Layer 3 of a small transformer language model trained on English Wikipedia (8 layers, counted from 0, width 128). Numbers have three digits each and are written without spaces.
In attention head 2, each number of a token's query or key is one row of weights dot the token's vector x plus its bias. A token spreads its attention over itself and the tokens before it by the softmax of 0.177 times query dot key.
The model reads these tokens: "or" "p" "or" "ate" " he" "ad" "qu" "ar" "ter" "s" " are" " l" "oc" "ated" " in" " A" "t" "hen" "s" "," " w" "he" "re" " ad" "m" "in" "ist" "r" "at" "ive" " c" "oun"

Query weights of the head. A number n stands for (n - 500) times 0.001.
q0 (bias 0.066): 450480504594569504628311512556531504364603561400480551672332699441560459528450455582521618621488368528557694512288567602525488646151516472556838380583456786717365249345669311553644365603513620565314689372674692402369225677668513465516452295639547737611320527526495396493295458551536365444625284408712291524529488472632513598366853714444612634460449675598555332436465352475593592566697
q1 (bias 0.034): 321519395427397443714473460540544442548310616340412571570500727633582300296349669572425547391471353520492648418248528609705546748240338318428758458708456773500283474380452531375529526477483451544539656592487694373437436538471547337419440388588426440500355734590554635608324705418603383585417521485504246346694603504888455531419703526664577843372457496651458496504535246393526443412691
q2 (bias -0.055): 725524479565449420519407615627524485556219574593525607414556570338411310593528555369572514672746444549780450586369764743541493200365486509494485509403553449408371477503572585623452566660496689471569419337378613298587480526692624308503394340287665559494526470519397237468507631635597500461536422309429331361393549403546504563521328600519606617445664315393552427404459574591364487510451
q3 (bias 0.102): 210493424475511514408327434410651636351764428490489551420414543511560619529427465563555463479454418753451383673487300432219189667444616503393326520496366604471608586511465558376512540440448349690400446512824460560452475472316472518671739520637643640441259326483366660615392375537257618483500609676483570705618612614402667479659577483573491280617584769563484563555504399820631393467534
q4 (bias -0.075): 542340575387609358663586508434381508642423334363437404689409488432641677287426490491494454445349624314371677320440500418646702492626489452532583220410626535525641507627593405604423419309622561519604591726405514386460514535634430600496274423606375473405519635490673609487437245450611396507538264500612486652541526345599470639381515466599675830488270459574396402531553591157470385567680
q5 (bias 0.097): 283588496441437508380715424293509556430756500431446626476426439549624827362467515688429395488198558677283492532690219282317368727828372533579215475606358530440705545593450544500574368328411223575378638605572391807443406465346386625785795639711407573386436453541403640403488370358485621469625704648477690647504475533562517399425568534558433334615467822657435619530600558555553571448417
q6 (bias 0.030): 616377641479456576737389622610758378437376428471521879181345363607421649798663799480763635721509513479602445356613421760515386753441480533496314385824408606415433431472571625560527397819500674560305568551527520231562264297592657545427464515484369449388373408515293391492330572446320623363698392384531294705709479550555522706526564496532468459472281517461526529376379483673616504399685
q7 (bias 0.200): 335759514469430465567523272577481348523548721449497545426480451448444454474535454719400552603425338626470497601284392470527426600602429389612443494329290512599523454562413478456553462446393105372456522434514623628546415625518599571648525691599562444497500563391675563536420551408370274729541509653632510584615570412422410363429602729680546510326443594598430569447490367411356579503320
q8 (bias 0.000): 480544546545559523492394434558408530586571554592650348540459866573391589439423393545560480644334516475546433662285512290489392350678645565729585522324483874364574261597620568677352669394558688517353758423482214753193535788523293331576576436631589504584414692564653500395536654488412500334399263622680378567525368496616612643609690508598621322086541374528548385483368434398210449312558
q9 (bias 0.030): 693656513283247605511710333690735406603217654477140375588590370484477297484685553465415351481644348414496683468439451517727620277438344681418473402321506490293373579473488516457556368512708517329551488350455552415622602504797860476504353391397757392485393453403648418515710398686592418700504329288412544395462516395515645633458340436496637686615337312545535447504381730513607504377376
q10 (bias 0.009): 611515306469486383558511454515650430619386492510549296602441508573412385353576531473404332546442709414361485570500651284486645516413682536604532655382531495428556222532601399390390662486584299508493403409597489725548770865548408449496553558281566671490574557293668615520550636570437457524338510373320657462413560636479558346761473345298598232479641485226433563539414485458590211334504
q11 (bias 0.069): 462531355358330616388547343536474561406609353341290471492323650512604401154399708609558323522537366681420687558435406452454477668316573427333543576660332700466461366485541432507658458298580549716468614491774442608344654644424593369534624295789546674591373515654221594521515398593602533500511381540369326721516437609703680548520775358444601643649401500710562622587294492602639436363757
q12 (bias 0.073): 427479322552315610447464345427671594315555617500438713440442657479674602482340658557615560695680406731526401721468461566401349621344493481456488561640310596412367427462272556645546461569371575570354497360528479626439500660517388450574803404538621456443322545460284507533392632639604846388517580520228439349445547593595617480618749500382517457549487408564672525385377576818675469381555
q13 (bias 0.049): 593470662650414456500332453789739617496348637468547512345527393473351442883455356444447739431444388628614214607641673611458335448540549503594316418519393580376658386664558672850623455743625504532386463269580261610596511371659475553538504525395489551615443459578474229366567615603566736449416442561532523563484391523333411483685381454601569302366605158435565566541448434664270404372457
q14 (bias -0.072): 532347496220496359557577532214357671512571146316554539681442500435686774301354523589504649395624525340471617346532439487463568526404444460335692347332631620512566561531469452594356497179571504475581472587652581294390453407455447601380218285595484488286573676357523826478436247467622465454750376686553658681395529419581590592412627397634650918647355613608422397635632620487515472416686
q15 (bias -0.034): 682311661439554603611277553390283370581662321714789390618460619114549443460318605510594484546558625387659451428472516525445707365451756464528675514460511588504520481641580274584436573446578571603356539812285299386588373517437487654437456714360615587597450615460405411485519535588313475447698353660638500623319448615401340311619517660264516286500365275343670351683356742663208581570528
q16 (bias -0.034): 400473443342515569544757531516275437648320419651573521300588360417549583425550731510497382394728548524528662441702440377526477462688500592472348465416434510372620722644346508599441553217474720529443515842125272337568692250529603681598657507492512330403337653504627568456608385409525538444599315693429539492606460278628592639683381515326435366661257215500652452517399797662355665422581
q17 (bias -0.141): 624460387450602504816600747356645486592363337410374393640436471632439703482651568445528613317438698026439714118436468462684657457517437720592665370436786667491486521374491509355412447597639658359459522617520680191331319411707456608388185306513373418389404386462895680534438363414587224465531394210611545467693532532738586856406562334410579595582392533477325233480612569319859460531788
q18 (bias -0.168): 689389637504472627515599600437434631257460547494272676594521744252875496463326523394764570425552576282364547318628450701424716461351377426485636278600627439508471519425520484572393434488599617483590431709126549512600548676630338426455413465431393342407574576607339429447508351753635976323583548264395599449295634421701526505406509334459539855575330457454655328660443743426644544488631
q19 (bias -0.031): 530549417652604493676413618787431504415364430661694642266496537359384381454555765338666504638947431573539453587376783704458541528290549395403475708680415430481515472424352578515296627672405680622510203573353572325496603550369479447417538451429379558343721559581248450472437755458359411431526408450403299610504396599428440556586524575496443435410737539474443592378231465476407581481547
q20 (bias -0.068): 500508550687632515674252627582650593557465406438492351694407745420401458504443218432535520404425330350533520492327520326500512162341567618592776425400668848681540451263637649488389610643709685500446504419601345381194365509459322413504386237559512561688390504607591553507387516592540393511404292231466329430616504600683572754315675455557711440324584533521316419702622476274553337453606
q21 (bias 0.105): 347456481511373548230361165440556580332657597506546510384418606428590538702415340593645531680401509800675128805472333509293213415615722368468377359311337401447468441680534522647375627336387349597516548374683469736654704725583505389655752650496723543513396539463556418574377404698309859487405649840593585583384668397243633307773393458658532343454500361431701545534390354792403260496409
q22 (bias 0.156): 526729386523467368584477320771660380596463411516616314485496243648185439511684582495271459533576431558578496549450561433605388516450643469503454755462383477448466436507594526427496554496657273476445393313722451551454548384500760560421366539433594648625428321440613523514615707378359047868438367521571413657598319606352424435731496528454602246431517496516338650476344319540518437388388
q23 (bias 0.100): 716590636507403412471385291544608362311688354506642627767636645254716534448418534461472535629504588516435512551626408766628722546402379294392744493476461471500304485428470302645521272355694392390496539380382732640416270543434599598422321533291551511511215443346355339493488446563353492624572511519314666451299552528440504145590516667326656571567370614680623420453558737637589627656318
q24 (bias -0.101): 555385394605521792363408451432384545414657460590370447594457594451493650638500271380641542500699432457608500479606422555519469239510566746438670383546598465652408635291544438667534359578519955380554582449407399406422408392513508549295457307548629342652411456484500514487404247694516646440527421500523570314409407511440537732417672454376467461655310442560624418398566596626656603580557
q25 (bias -0.035): 617193621450610485676574476397575406614571277352460306735347371461544566302441562495476438374215630260309671198596395303718878660577535458507628302605619576530645485530555272470587354421703496620518606770650512385496459441468433693408316579534141603555549537489566626550405387395595330577440367533566519652572461663467504531272609438385588605588319528553442527567519476248595406576662
q26 (bias 0.053): 536721753651536321623269378825429539517536436488644513484772451488409453624311150520262734168517353500194403640690550594500402557370349378627623511521465459492550531460516634660509431424671426227616355236350426749325500261439482582545409446512348264418566707450580475531557572467425571661405388508407648462628466575334247444709478461596633376346470449642403693504614437314201540419390
q27 (bias 0.111): 191624363494393668584379365469543440496360659532446585414523435640305601716554347653540553511548231565504384557430302453406351528496627700513600585435405574679458652417518537332329582602335321332445493330492444471416412426504562714534625612411718352539396522377608669465267504443194330673529537528564621281641654530431272521590606745571461080466393644461443442537552385671600552407349
q28 (bias 0.160): 589577784452403487508491203602574267408517722555695708547627691270682451530391537601545552762345509627509433652485435594648590541640393298603533399304312585406434455658347411735481330366524432473402745554127487691496395614613571543676543770381578351496183680384520267452470584556327662558487399679488513428437615313467550219554532817510640522318250317601793364425411725591239690577296
q29 (bias 0.079): 595581557527504425718535576552896335627299636577592383415448391570302333684753666486380488661443603290653388336376559496511539454411678514593405647311516543450457372519616515296496487779551303577319366557547647384614443568696640589620302736293500608566343179431728325464638645559482179623489468306640336496585468488463496398492345540483509324522643460282362405437412480586596359542380
q30 (bias -0.016): 401466405402573585450554532455481564469513500615302605402521329425617658299530554421461331409600417662274716581647585251328390604535295539446191439599429400420699630399358586513500359418563546640525404626320436513497612500428471460725754418679426419411540529453415583594583404548583761407673476494328591504535500480549622793283592430552500551592512640535631600420450707479599632326517
q31 (bias 0.060): 433531564490466567328334431531697557367593630593457697420492442134640621701528478458648301706423391773520460739520426468301371304625378503452212317438371372534620514489430587705512343574454354607455508487508527530651437622493579358789759607530626614562423355382319316592511346755395792441633583514337496560436598434382614513290364615687579569456659623517640539409564719658500507447209

Key weights of the head. A number n stands for (n - 500) times 0.0012.
k0 (bias -0.028): 753386425497397713509484433412477486420468662640416655356366617434594669533497587468488588696760460630588493536468454821515490462506598450311518382613606577435473515494525364449574365475504618834383420515547605399563487576512643464490453347290644500593434586552297376427403458536339504425677470590519447326360647374513347616300634404300619549530422459429458490546403604576308510432641
k1 (bias 0.081): 500464681525320710454500420480733705410510632467453634598553574573557450517485460379411579576704406674459558573456536640521471619434467417352641476709726577451347559380487532490631368443482569626428455489409474497547420320598690369422413427209605648364385525570504279530681368391533430487500420590618381353200604348591385504357665373482645612582527361588588497546325530531329577481665
k2 (bias -0.158): 448503395464370554493372562473473472541412497689393449511492474559485429626534603546344418518483581600525552636481594481515331432429664526630394531438451474505422385520635563477523377727526523478461644557432359587441430547527552521503653321623500528616489572438451381688529333645466577477539543307455340472589671433454557591594611447532609609391453514615583600402534725486455443558429
k3 (bias -0.013): 533505495427465540512660544558623481547470511288561552367471395629500600399498425673624508564397521560444376500543420532457444484485429535434398426381529696591521563394571548530503640475514617553540455483634608510570545458481472428492560644313479470413418505576538513095401570513441536453542604592432621460332327508483579307399401473497449327675505676458345576539432568397585477533705
k4 (bias 0.050): 346486384549591466447557404531512408436664528712522509671569412418516583634517467347562467424503439470545721475425360593545578595635500410418491429635454198465494582558427275450632420358440443568587484445578511414539429428421536552608331520578568544574428484480466492772586468401493404609610412628618478616596614536510526683449486482497425522386515311446480304474538370626392532427366
k5 (bias 0.129): 523605537447609452598715498545554605449568500130692594354432519591469581376453453593639611469429446345521479338619456552340509484592369447479439503482623626618512580430528483460434664432494426612468308434675526455488614442451417488512468715437494441254603404544476724185471666418527538455599585605522573573488333618570422423464457475565361380643484573402418458588437324469508474428668
k6 (bias -0.087): 617534425450510666647462605444724551483376472602567787442528463469484726465553513428626606444572563654635659476524368429525286402552541537512341309649326479537371371668503581563489422706425602532322510701405404279580487316474698586374481340385493497403387523481394409545223564662219489431606516526455352685422402414421343566475633561705627479488440695562304556474524661551549269575634
k7 (bias 0.069): 513514640484433492459566432472559584475479556138553550375472686431526463464456363678452729505552413575520514431461447608409459488558405537369651515500750655532533575400529449458459486388458636625550543432570497331425607476646560437375500423470464613291582463658601542048481497439610485497415421580539478338500587467707407403474463515391452503671560472420565503417465338442350623413587
k8 (bias 0.037): 448623295388526642460594591555527489480601548752479443267350601399497516799497570602629597481778442463410507443408460486741520489503683497524323575449519673375503491500644513387406413471463489566485415293437453465507529449678398650613404553641457420636287636568450279382671373618643507420542373613721396285493370450554557649379556443441518627489395292232568320493480473577405578460634
k9 (bias 0.041): 398319558639532323491399452390634562467487493458443294724483697435434320451353247640480520293455261573584503696410740530437368382556568526411629447326445520638523687409587388484588470547554672473500640456543390293381554579582578623532565385481669578611438563439451507645500344588390462596409423319445399412493640638488576641490398561540425627541551520702672527553612394404334576577410
k10 (bias 0.029): 358416311495515506477500663326396369598603453483525464569518425439601261619386540626495367485430697500447376409422729239631530567281608565532720650402534440416540545552584491594425530564579436350500574347537434448524476457531279584668543615503506558683542462652490528489553524524676435454468546577540455324390432476523532190347566469400407524572472425401510417497443506529554698634466
k11 (bias 0.003): 521455478379444567548697566515662647512500655376491481545475471545584606427418548600600584575735343546469363615511558685430503478497524489372410400369449641461479670320549512427659495395635436506431447449433536457637400573497484527425480671200644552523349620486216448299521459555445552434654541540386485406271343512566340431282450421433495594785561628479419534552423648478511491586685
k12 (bias -0.002): 543579529467403614462613534517616547438452489391525671421438577619492497481473614604645516587593441545503435594517575637459367351455576589483448475467473811549358544482713668476503569596458520412390460574482412542514529587567422536399567579381577463438494575503279438240457508674465627351577567417448500400226385500495389306523451425448480417719389614517476609690419702471466425579554
k13 (bias -0.055): 461613548389415548572457565497507451641383449522617513463494610426254565606447413829595598426588487500595360590536338439720405362468690514656384531385665641600434410539603706533314567491334467286449560424312297503375545399511550605424667431533469441465421757529334651340376470664343576465366542561415500420612626469532513405538532535643551611447452631442381553527524610581337518530513
k14 (bias 0.040): 305535530626550481425568367576393401487804533778589466769631379326448684591543591358551362488415487451646632471523244624488548561699484367426457407682577318449617636537442323528656406360507429607638418449706561509611381405425433548624312671516410485518503572434338379685566575439576386586612456536473484654460497519429490628364443434472404397460547400630379516372490366483376343456411
k15 (bias 0.008): 651442276470428432569477462513500326601459351674401397410572413306528479697706716634475449617547569464659570506326468724690691579448462566474465422529261472329588400627371652422455395594514449403565443627411612509542359525587398571414489419785542343634401575347419536595313632510664393475568578588406545503604398312482520559587460497358574468515465287503528421472709562429503393586385
k16 (bias 0.028): 494764513418548416503463457392634366503425376588643401488547320419447488537550477440522435399549330384618649602478562513503418389509381586396367464416288515597425581506432725374301472626645562263629400594367368361547446365523392558460422560758614379416454455417574503597539566540590487650625486517369525628574302547583523633589213648602434512682486516519613516497652588432646346613402
k17 (bias -0.013): 441425415644662512590373425515528382528650475846460445716515399409532511552500523205518332387484534454519646355481515406628542564463491440447586400674386196458512517619411221553597422523553599675429530459573485390573479328469589578614253444485527468619442418447566377913518459539467358615599383548631473613459525570396535764388610602533502470298450347586494423442417475570500456417488
k18 (bias -0.049): 515515433750467479503454546592542484415629405763494553730487380661453568578614646239551273459419437475503624704527680526554500565582567458571449456612336435518400425598444530467630546584466288411357412524517509601547425534422362580653572580594645453579477545242330585826548491540368550368604497439491512673430563556388513644695481393582478488339486369580437425610585585529488365451216
k19 (bias -0.129): 477586463436500652575491681494469566470349457631387455435561266548580619602535641445336476580657615545383558509545527481481397462409547559666490529524262412424452319600571711607465388670533541414448584681303464500554376451519357461488533384453393557517554523550541403517526404554503599463529441391421443568540394306511323514675606441391580443628566608556561627253444818522677570565543
k20 (bias -0.039): 532431371585577541525400434593514478515556571860422474614432448479514598667489506470579440491560500515400568515481494494749548529434629416511470446588504377455638472520451313629598363526536567666431470323463560526448450411477533491575380542438506474751221494559507328757631299612503558509500304523560488494484555397497647669409787338323643530294464313373451436575378543506409591363630
k21 (bias -0.021): 440577526442337521334673584443570415582527503233554619353534620571509421528536515844576555577390513538471367633434348522571378503553567605418354522257664815540394601453644630371394634446416474356581515406578534527478593662546413531417705615642531529401415637520440513015439518525461599377402609532430503378369497553500716216500255506578408494661460640439387522510518503490459497497456
k22 (bias 0.014): 497359631329595531554464523401518572638321606212440393462539566351488408481372326757390629512598428543543341358434412453509535531423430570454660483305590556481702567485509525622396424428511687560568718413386404305445538489623595471379443413418452654464545547713567490249402456497635417583279398555409484366520451390593452269293571618411467581705580653511593572378446467385424739596708
k23 (bias 0.147): 729133717610365469500593437490471568438453513377477562423471566468417469542442524661430586580415438555699401490452448780441617493635414592540588341490536658424669563512445528544465500556278483553439519692624455562386559722497566497430614431560689540352667553578239562351355694490713558436454468346458516370473611577405418335537453518358416413704358384555572546683535543334312581487470
k24 (bias -0.083): 606470480569568505500338428540363382446478557792389452583443461452495558436585587394615511521562350404503566629510500549567547399545586515468414397517215545475486492658425442451584449586543529535492525616503619564438449744412597539459445505612597332676432492365446372706426459668302539529516425359466536688465497612345648757609398490497489436440410581507455508746552537526563332423335
k25 (bias 0.088): 462344407543666397547577414521497522479630503576457544704633452381543571533505461376596562412481515461592573402392338608560743620511441457427664385641354197433578595568287278589625502319458453488503404547562606389614405415309597518491316494383544517623399425533493633780471575357470373639554449695576491605565564521466456595420546497349455491395508362480420268535523370594511549488479
k26 (bias 0.055): 478490742550430534431416455646397654434396523491683400548503538471438648510442341670543603562585302589490360549600347413614532404506394451654689517431622500478745491556376694610249522362302473510582604420350342537330563319497556494551568575481448577299679559686441493302544449497559566543192313467451668463574675432509401386630510512529480468456533356366611490629478493435360743372447
k27 (bias -0.025): 597525636553439571434352434308464467566379483198602573469471595392538416352469433653500627587467460520450582426465540456547436500511387538357578477517723692545569519644535567544375403596534742653637486430478579348299607401629522370419393482547508397412485525611656451106442403566485500503407303553513554518315376534573509487500615479422525395690469535485473627579475338419382519424674
k28 (bias 0.103): 639471621552304509425617477417625561379434497299556693272428729471401399597494448702517680506534365585690533565397500788497433438635465619449486433448649790481497591444580649375358538553288517416462449594514391410392610571650539545346664371659616519305490587602396572171443566484694593402512448494524471299520589487574418441600396524425467513731337333428597425632605464391287525487477
k29 (bias -0.025): 491298362517639500641383548295662397661333384427401521445487611399472312542456363508288362416432786516603493270428624369548487541435538570443646491441640484513569527500571382572416457588542803570371649485454404267529591394578535513388489205465468580546397503590652668578364468575562351518475555582457371309537625451639596401376682594507559617474494500531542513229541586412463509573566
k30 (bias -0.034): 382653295548574446544585564635532554354492538480563452450477340678559591412513426417694492441453266463410503621587636552407342324524480545535466515449106497702455511406653572628476665495525491503444404614550511532534448457474436430617550652387553484442592372578571580547483574446349536508633538450516556605529391540551452462631239445497383340500583613469488494603481509444609451542442
k31 (bias -0.067): 480559348510418402536626547598572522394465482275512590256427523662509546527473458789641613486292424518457460662508464664365284376605542602569362497364337618694449458342711509538510673575421557506407462587698574543418555628492520423479791450485545520410529514581565622306397593503413644386584611340486464469571518581574592299614316399553481401544519599451407524600494543409446407441430

The vector x that enters this layer's attention at each token. A number n stands for (n - 500) times 0.015.
0 "or": 488488489522517497489484475472513499480500448629501514540497490534501529530482481368515466485552546513518529522489522494479593495523485494511547481511283432472521514474466496498511494475526535500476522496496495483519456476476493466505503513515490494537492497476484498897537503468460515537484515498502524524488512463492452609482486492505534482457526508515522498480517500497515512484501
1 "p": 512486468521538475485498495479503535491523489671471495524523506479502529502495497360497411470506568511507524531515477514531523509503468558502449506530346402464477536515488428511487487468533491487429495518487483511508507503498493486541529512514531521554498501486478537933537499470493548534468490477522526501469503535450531620554538502462476455405469490503487444473491510532486501460481
2 "or": 484464501544511488485451501515485443454515465679458506595495536515478522510491504387483450474488487514494472539532537471506555520499485483500532538521340461493507513473446507521529508482543468495463525476499527533464501501481511466537531538486511447505468523453478546964551491496471532496457530494461506460504545494486491537478528461529538519389522531560469478499531486536525474473514
3 "ate": 466493477523530458473493479517471495500536489656491493507516489502518535516512496403455505486513443536503517567514495467501521495480474479498471538530319407476478496479464458513527491490530502518502530468502502509507439464487517489528503516521459543507546468484497504940519496490495532559464501493497520550475496500506484592405546502509508527439505505542514475483526519492454517482446
4 " he": 469498513478542506491506492432518504527511502653474463568509468472458575455532520413493440493514534516557521471563465480505511490533494497504486465553347465473525490545462469544522451480481518529446504535514502523497441509465506430497533498466478470514509508447515566912536502505477500529503519570512483517469515499505538533503517467482510479410502465562441486483558499518455464490526
5 "ad": 446452530508484481486484521471446460486494498654525520564495414514494554489474506358515499499467486536481498528553476492518583557464573476507453519539348438526509534480528462517540462488530517503476457544550494510497431459470532466554515504458446528537561518509482509886491474479499488557492476526505477533517453505513558571445529468465484525480469513550480452493499495511461489489464
6 "qu": 493474528550503477509507503494493531480570487663484481556505512487494526495530523441544455522535518506492512523525508500467535481474463519490458509485339396478530513530476471505474481499504463573424466476546471502428449502496507455540516499499523476518500424476464576891550527495483490473510519491532475555526524522518513551561533495496502459369508469502488496480533462519485473467508
7 "ar": 489484497514535486485471524511474443503518498692480476483492547479516471518513517385494461488497521526495411534511521468490510490510558497483451538461337440509541515533454461591513516489544505522469495484500496487490520497470523491551511534487475474547433529420532514895520480512457554517453495516505496502498523498435541553484528472516512543395521554484425511476502513523503454503513
8 "ter": 458453527460536442486487536492472511535518518673451493531521494501530484530486500375472460497503521536507505557529482466519483496466501485489443528446322403489528507501487487524508506479502490501471491494540498525513486506471501514563510497514487522558475494481500525891520525503466543551505475481518479525497492523494514579519531486503495503443506523478475426471513527543492483427490
9 "s": 453433507512460485482497469459500513483501481600471444573542466504515549507503493402499527484468527543516532556530508475457455502503524518505483518520311457466491532471507473513566475495574505512507478481521479524511428494490455493517509522482482452547495487487486473871540507503499541557519479503499532500494506532484501607494522495483443522428515503514520514500524486500481462495510
10 " are": 475474511507495499469492478483476485465512500626519462484521478485487545517559540380502489501517543544495546520489514531498517494516503486483507496517336449404499511467474448545517507462481506540516460474500512500478505524491507471506509480477476451504545500457511553882530510508518479555486473599526461507552502527457558567450493496452471560465521492522491511428503492472479472522463
11 " l": 466495513521494475506515528456510528471540543627522501598485497521453488453506513428481474471492520499500549497503517455488534462459523500497500470495323410466504537551434456513502501529491447482425481498525523494500485487497482502507508536484490450495508509463535538890537498525518519484497447561547483537504499500509528548521502516535470507525511471495495457498480500522506461484540
12 "oc": 468481557559520510499489497525562481440526481669489495555495509526466569465496477449507425544518533508502483507519488518514469489511564461525494534504350469501527539501523419471604530470529475493439479477528512525450517504489495415557527499415480483488473477429542484814531509500500476511465465512485486478574576497553551551498537433484506484413544461545485487488523470448524430491505
13 "ated": 480492504516517489469510456514502490499508494604537488573532538493498507500518517360508509483507471564462514542546521474482553489466522525522480537531350351508521485442530514532549504476534455526494497546512510554459486499484501457454520510515484517490501494461505516811529505481529460589446516516504447487514519486455525595473494462479467533413449484547427450463541488503486434511458
14 " in": 467512498531490516491492479475500462520499525584521469525461448501532582510477486386442492502493511556516508562528534490497537496477501521496448498497331387512517500484455494516553526495549446491506446481527499538537473500455462495474518472520518463509516510486506538831504514475510470611528497556516492482503509493454485536504515509535481517428474486498495437460479491463499496485489
15 " A": 512490486501497496540468481502498483496521482664487485553482501467508536523510526447471475503471466512553531471506530517496558490471474457506475490545310509515537485457511495484517498495527505511465515475478472508516435446465483514542503521505487527524493463500477520810538521503512492546559504546511484490511535535466482533512539504492522490425515508475515466496492461482437489464524
16 "t": 530470535506502490488462494484467428499541447665512467503523492473515499503500492461514576531468555529510459501539489471506542495501530510509498544495329441480501478542485510525539483504570536499446448500462460497549455481487519515491516486460477474521489468395537547811490526485485447526479508533485575526453445478459492591538538527498493507412551473487466499519488565514526476512482
17 "hen": 513498558500502501493474513501473489520497422698472530520495478478528544499521544401456527521478516559536537549495523520484528458488444462480495478541316428465508471556461459552510508476477533522488507503498516545499480487477507458549509488504544488528490487500486479759511500527498530557506466516528473517504510528453493512538495509452496515424478479497445458472516492534472517463440
18 "s": 485444525512437482497493496478481478472527469609488440572523449493525549507509490448530546474465498533515542546512529478455487483493504512507475516527295476462497527476475479512542483500572506502488477477499465495514415484489467515512527515489488447525500492487500492810524529508492544520527458521504541521514466526479490623523531517464469503447513486505509507508522490483511482506528
19 ",": 474498517510513528494501412483487508478514465632482454539500474522500542454496520453491482484496478521485534491498496490500496455489502524493447513510337449484485481518461458524549492495532524505529513491510494478488462503458476522530513491485528446528491493471474524791499518500498471665452507594518492497518484495472471567508524518516480481469507503500513480480508506535506503493487
20 " w": 465464481560519509513501495463479541506580535571516490513529468526495519497496484413513475539544549511465493487529499494485470510480493539494489504487329406492443523534494469511519518499526508565421480487482503489482515481505472484517502500467539430487506476430541549807481501511538451519510506561516504544544517499433469551504522460498435474428462493525476502484580474506546504489499
21 "he": 501485474504526523498512501469491491546511497642493484508496467465457537468504525404485490494462503528477551481530497497501483542534467482505433450553332376541526489548519420501563474494506544532438558538496554497527463512494485444525536492508520495572522514514535529748527494490461514535524499561523457508489472512490520522544480494475493455433492526502441529451484437517457529471550
22 "re": 478451502512492482492479491464462497530491470580492508521457449491495525470523514361479531529468473543488500539519555481493458517522492467496447494550316408502522512543493397520603448473538523512490487513515610502484456508482480490555519493471530487530555510482536529773477506472478540556524479535512507512541469547521510537483491504477504501461503536469479525462477455566507506500496
23 " ad": 458543499520448492510507480544453445491530514602556451557487452466527557549476504398495456500527503521578523546502519494510550490542498494498464457498329396508536509527490487506557514477545448531450503434534438514523437539457509530529506495494481553502515500443474538745532512487544479536562464523483528508492472495484460511541513535512504519447486419511490479467468489428479511511499
24 "m": 450519463549510479491501503509514534486458449698459486571519478490500471502537547444560419489481508507471487516508497484511496514492493513506488490468348438503545502522454428529555540456535486450441507496460452544492489561474434593533506542526503476481497435505565607717537529470510517530485493520528497536446479548428559545505585508484490501478528489472444406517461511468540470477527
25 "in": 522516463519499477483496505502462468452531479666470511541501532529515529496511516398426507501494499522507438560506491489513509487510561470516510556520331405481495502464480456524552516489494519456461513498505543591552529525470462472524525526511499416480473491438559457771565496534496557498511468518511479484502533546483503465575523422461515546487488482544472437429508507480497490478503
26 "ist": 468556517508512497478469514565412486479574516628500509532510509466530450502521495454511418542521459524513519533491483491524509485502532482452473553458359442482508526478495494546504479495579508522429483535458502509491482543470513501531496543514466532546509472490560490765483472467454452539431501534536508484518493476448503479422565489516500563387490464549532482518456497556475567521453
27 "r": 506472514488482459506504471543485534462512529641466489515546557507525537450511488383469512518477445507490408492476509482459501474490480484491542518433322455441546489494447466544538506508529521512454544508438510565491489534472512522515525546518488463505528481482529516797592485517506580481473492518509490517489534497458507514553525460480560547415504480509510512490500514529508497453515
28 "at": 494540435542502470494484509481468462453510507645484494526524472509535501489512462459461491495469439529420499583552473482508516482484513508508484604512333450540459493459494472510486492492547544476437473432468518536517498503470483496504512501545493459517557473492554481785552481498475532495509501531510514530472558544452564544492533471490514523477495531488521466468488530495503467479519
29 "ive": 479511483526486466466509457506488516516533529608502500537511517505489442488486499460496439493461464566504532574503487476509498485490476487472477491540312402460468532501496505516490515498510491504504499490498467510507489444497491461518517518495503488498523490505478494838527512507536542590468488525475485549515514501512496553494499511464470542467507526536501517486521478515458498505480
30 " c": 473509462579515527521512470523491495502564524581521468579489492501477533535488473467490446503508469502504532511517474512500488490520524525478505459488336409482529481514476474492536513462574470521381479455481484503480462481499487511528497501493534549502533478461486539756506491498481441507497509570520545513537510481457495532481503531504471502492491517550518551513476484482478512495489
31 "oun": 509521535543540489477482573516442464490478524604522478484438478463530526488519543378474487531496513533479456552574514466551513547537512460485533576542352454474538479576489461545480554469563442580478510434521511512482466497457493519560480503513427462453513474516478475752490511481510488540499509498498486512552474498502481494490485505537473597393475469502467516510474457500495476481429

Token 21 "he".
Which two tokens does it look at most, in order? 20 " w", 21 "he"

Token 25 "in".
Which two tokens does it look at most, in order? 25 "in", 24 "m"

Token 9 "s".
Which token does it look at most, and with what share of its attention? 9 "s", with about 30%

Token 11 " l".
To which token does it give the most attention? 10 " are"

Token 20 " w".
To which token does it give the most attention? 20 " w"

Token 31 "oun".
To which token does it give the most attention? 27 "r"

Token 23 " ad".
Which token does it look at most, and with what share of its attention? 23 " ad", with about 20%

Token 15 " A".
Which token does it look at most, and with what share of its attention? 15 " A", with about 30%

Token 5 "ad".
Which token does it look at most, and with what share of its attention? 0 "or", with about 30%

Token 12 "oc".
Which two tokens does it look at most, in order? 12 "oc", 7 "ar"

Token 30 " c".
Which token does it look at most, and with what share of its attention? 30 " c", with about 20%

Token 13 "ated".
To which token does it give the most attention? 12 "oc"

Token 18 "s".
To which token does it give the most attention? 18 "s"

Token 26 "ist".
To which token does it give the most attention? 25 "in"

Token 28 "at".
To which token does it give the most attention? 27 "r"

Token 29 "ive".
Which token does it look at most, and with what share of its attention? 27 "r", with about 50%

Token 24 "m".
To which token does it give the most attention? 24 "m"

Token 17 "hen".
Which two tokens does it look at most, in order? 16 "t", 17 "hen"

Token 27 "r".
To which token does it give the most attention? 25 "in"

Token 6 "qu".
To which token does it give the most attention? 5 "ad"

Token 7 "ar".
To which token does it give the most attention? 7 "ar"

Token 14 " in".
Which token does it look at most, and with what share of its attention? 12 "oc", with about 30%

Token 22 "re".
Which token does it look at most, and with what share of its attention? 22 "re", with about 30%

Token 4 " he".
Which token does it look at most, and with what share of its attention? 0 "or", with about 50%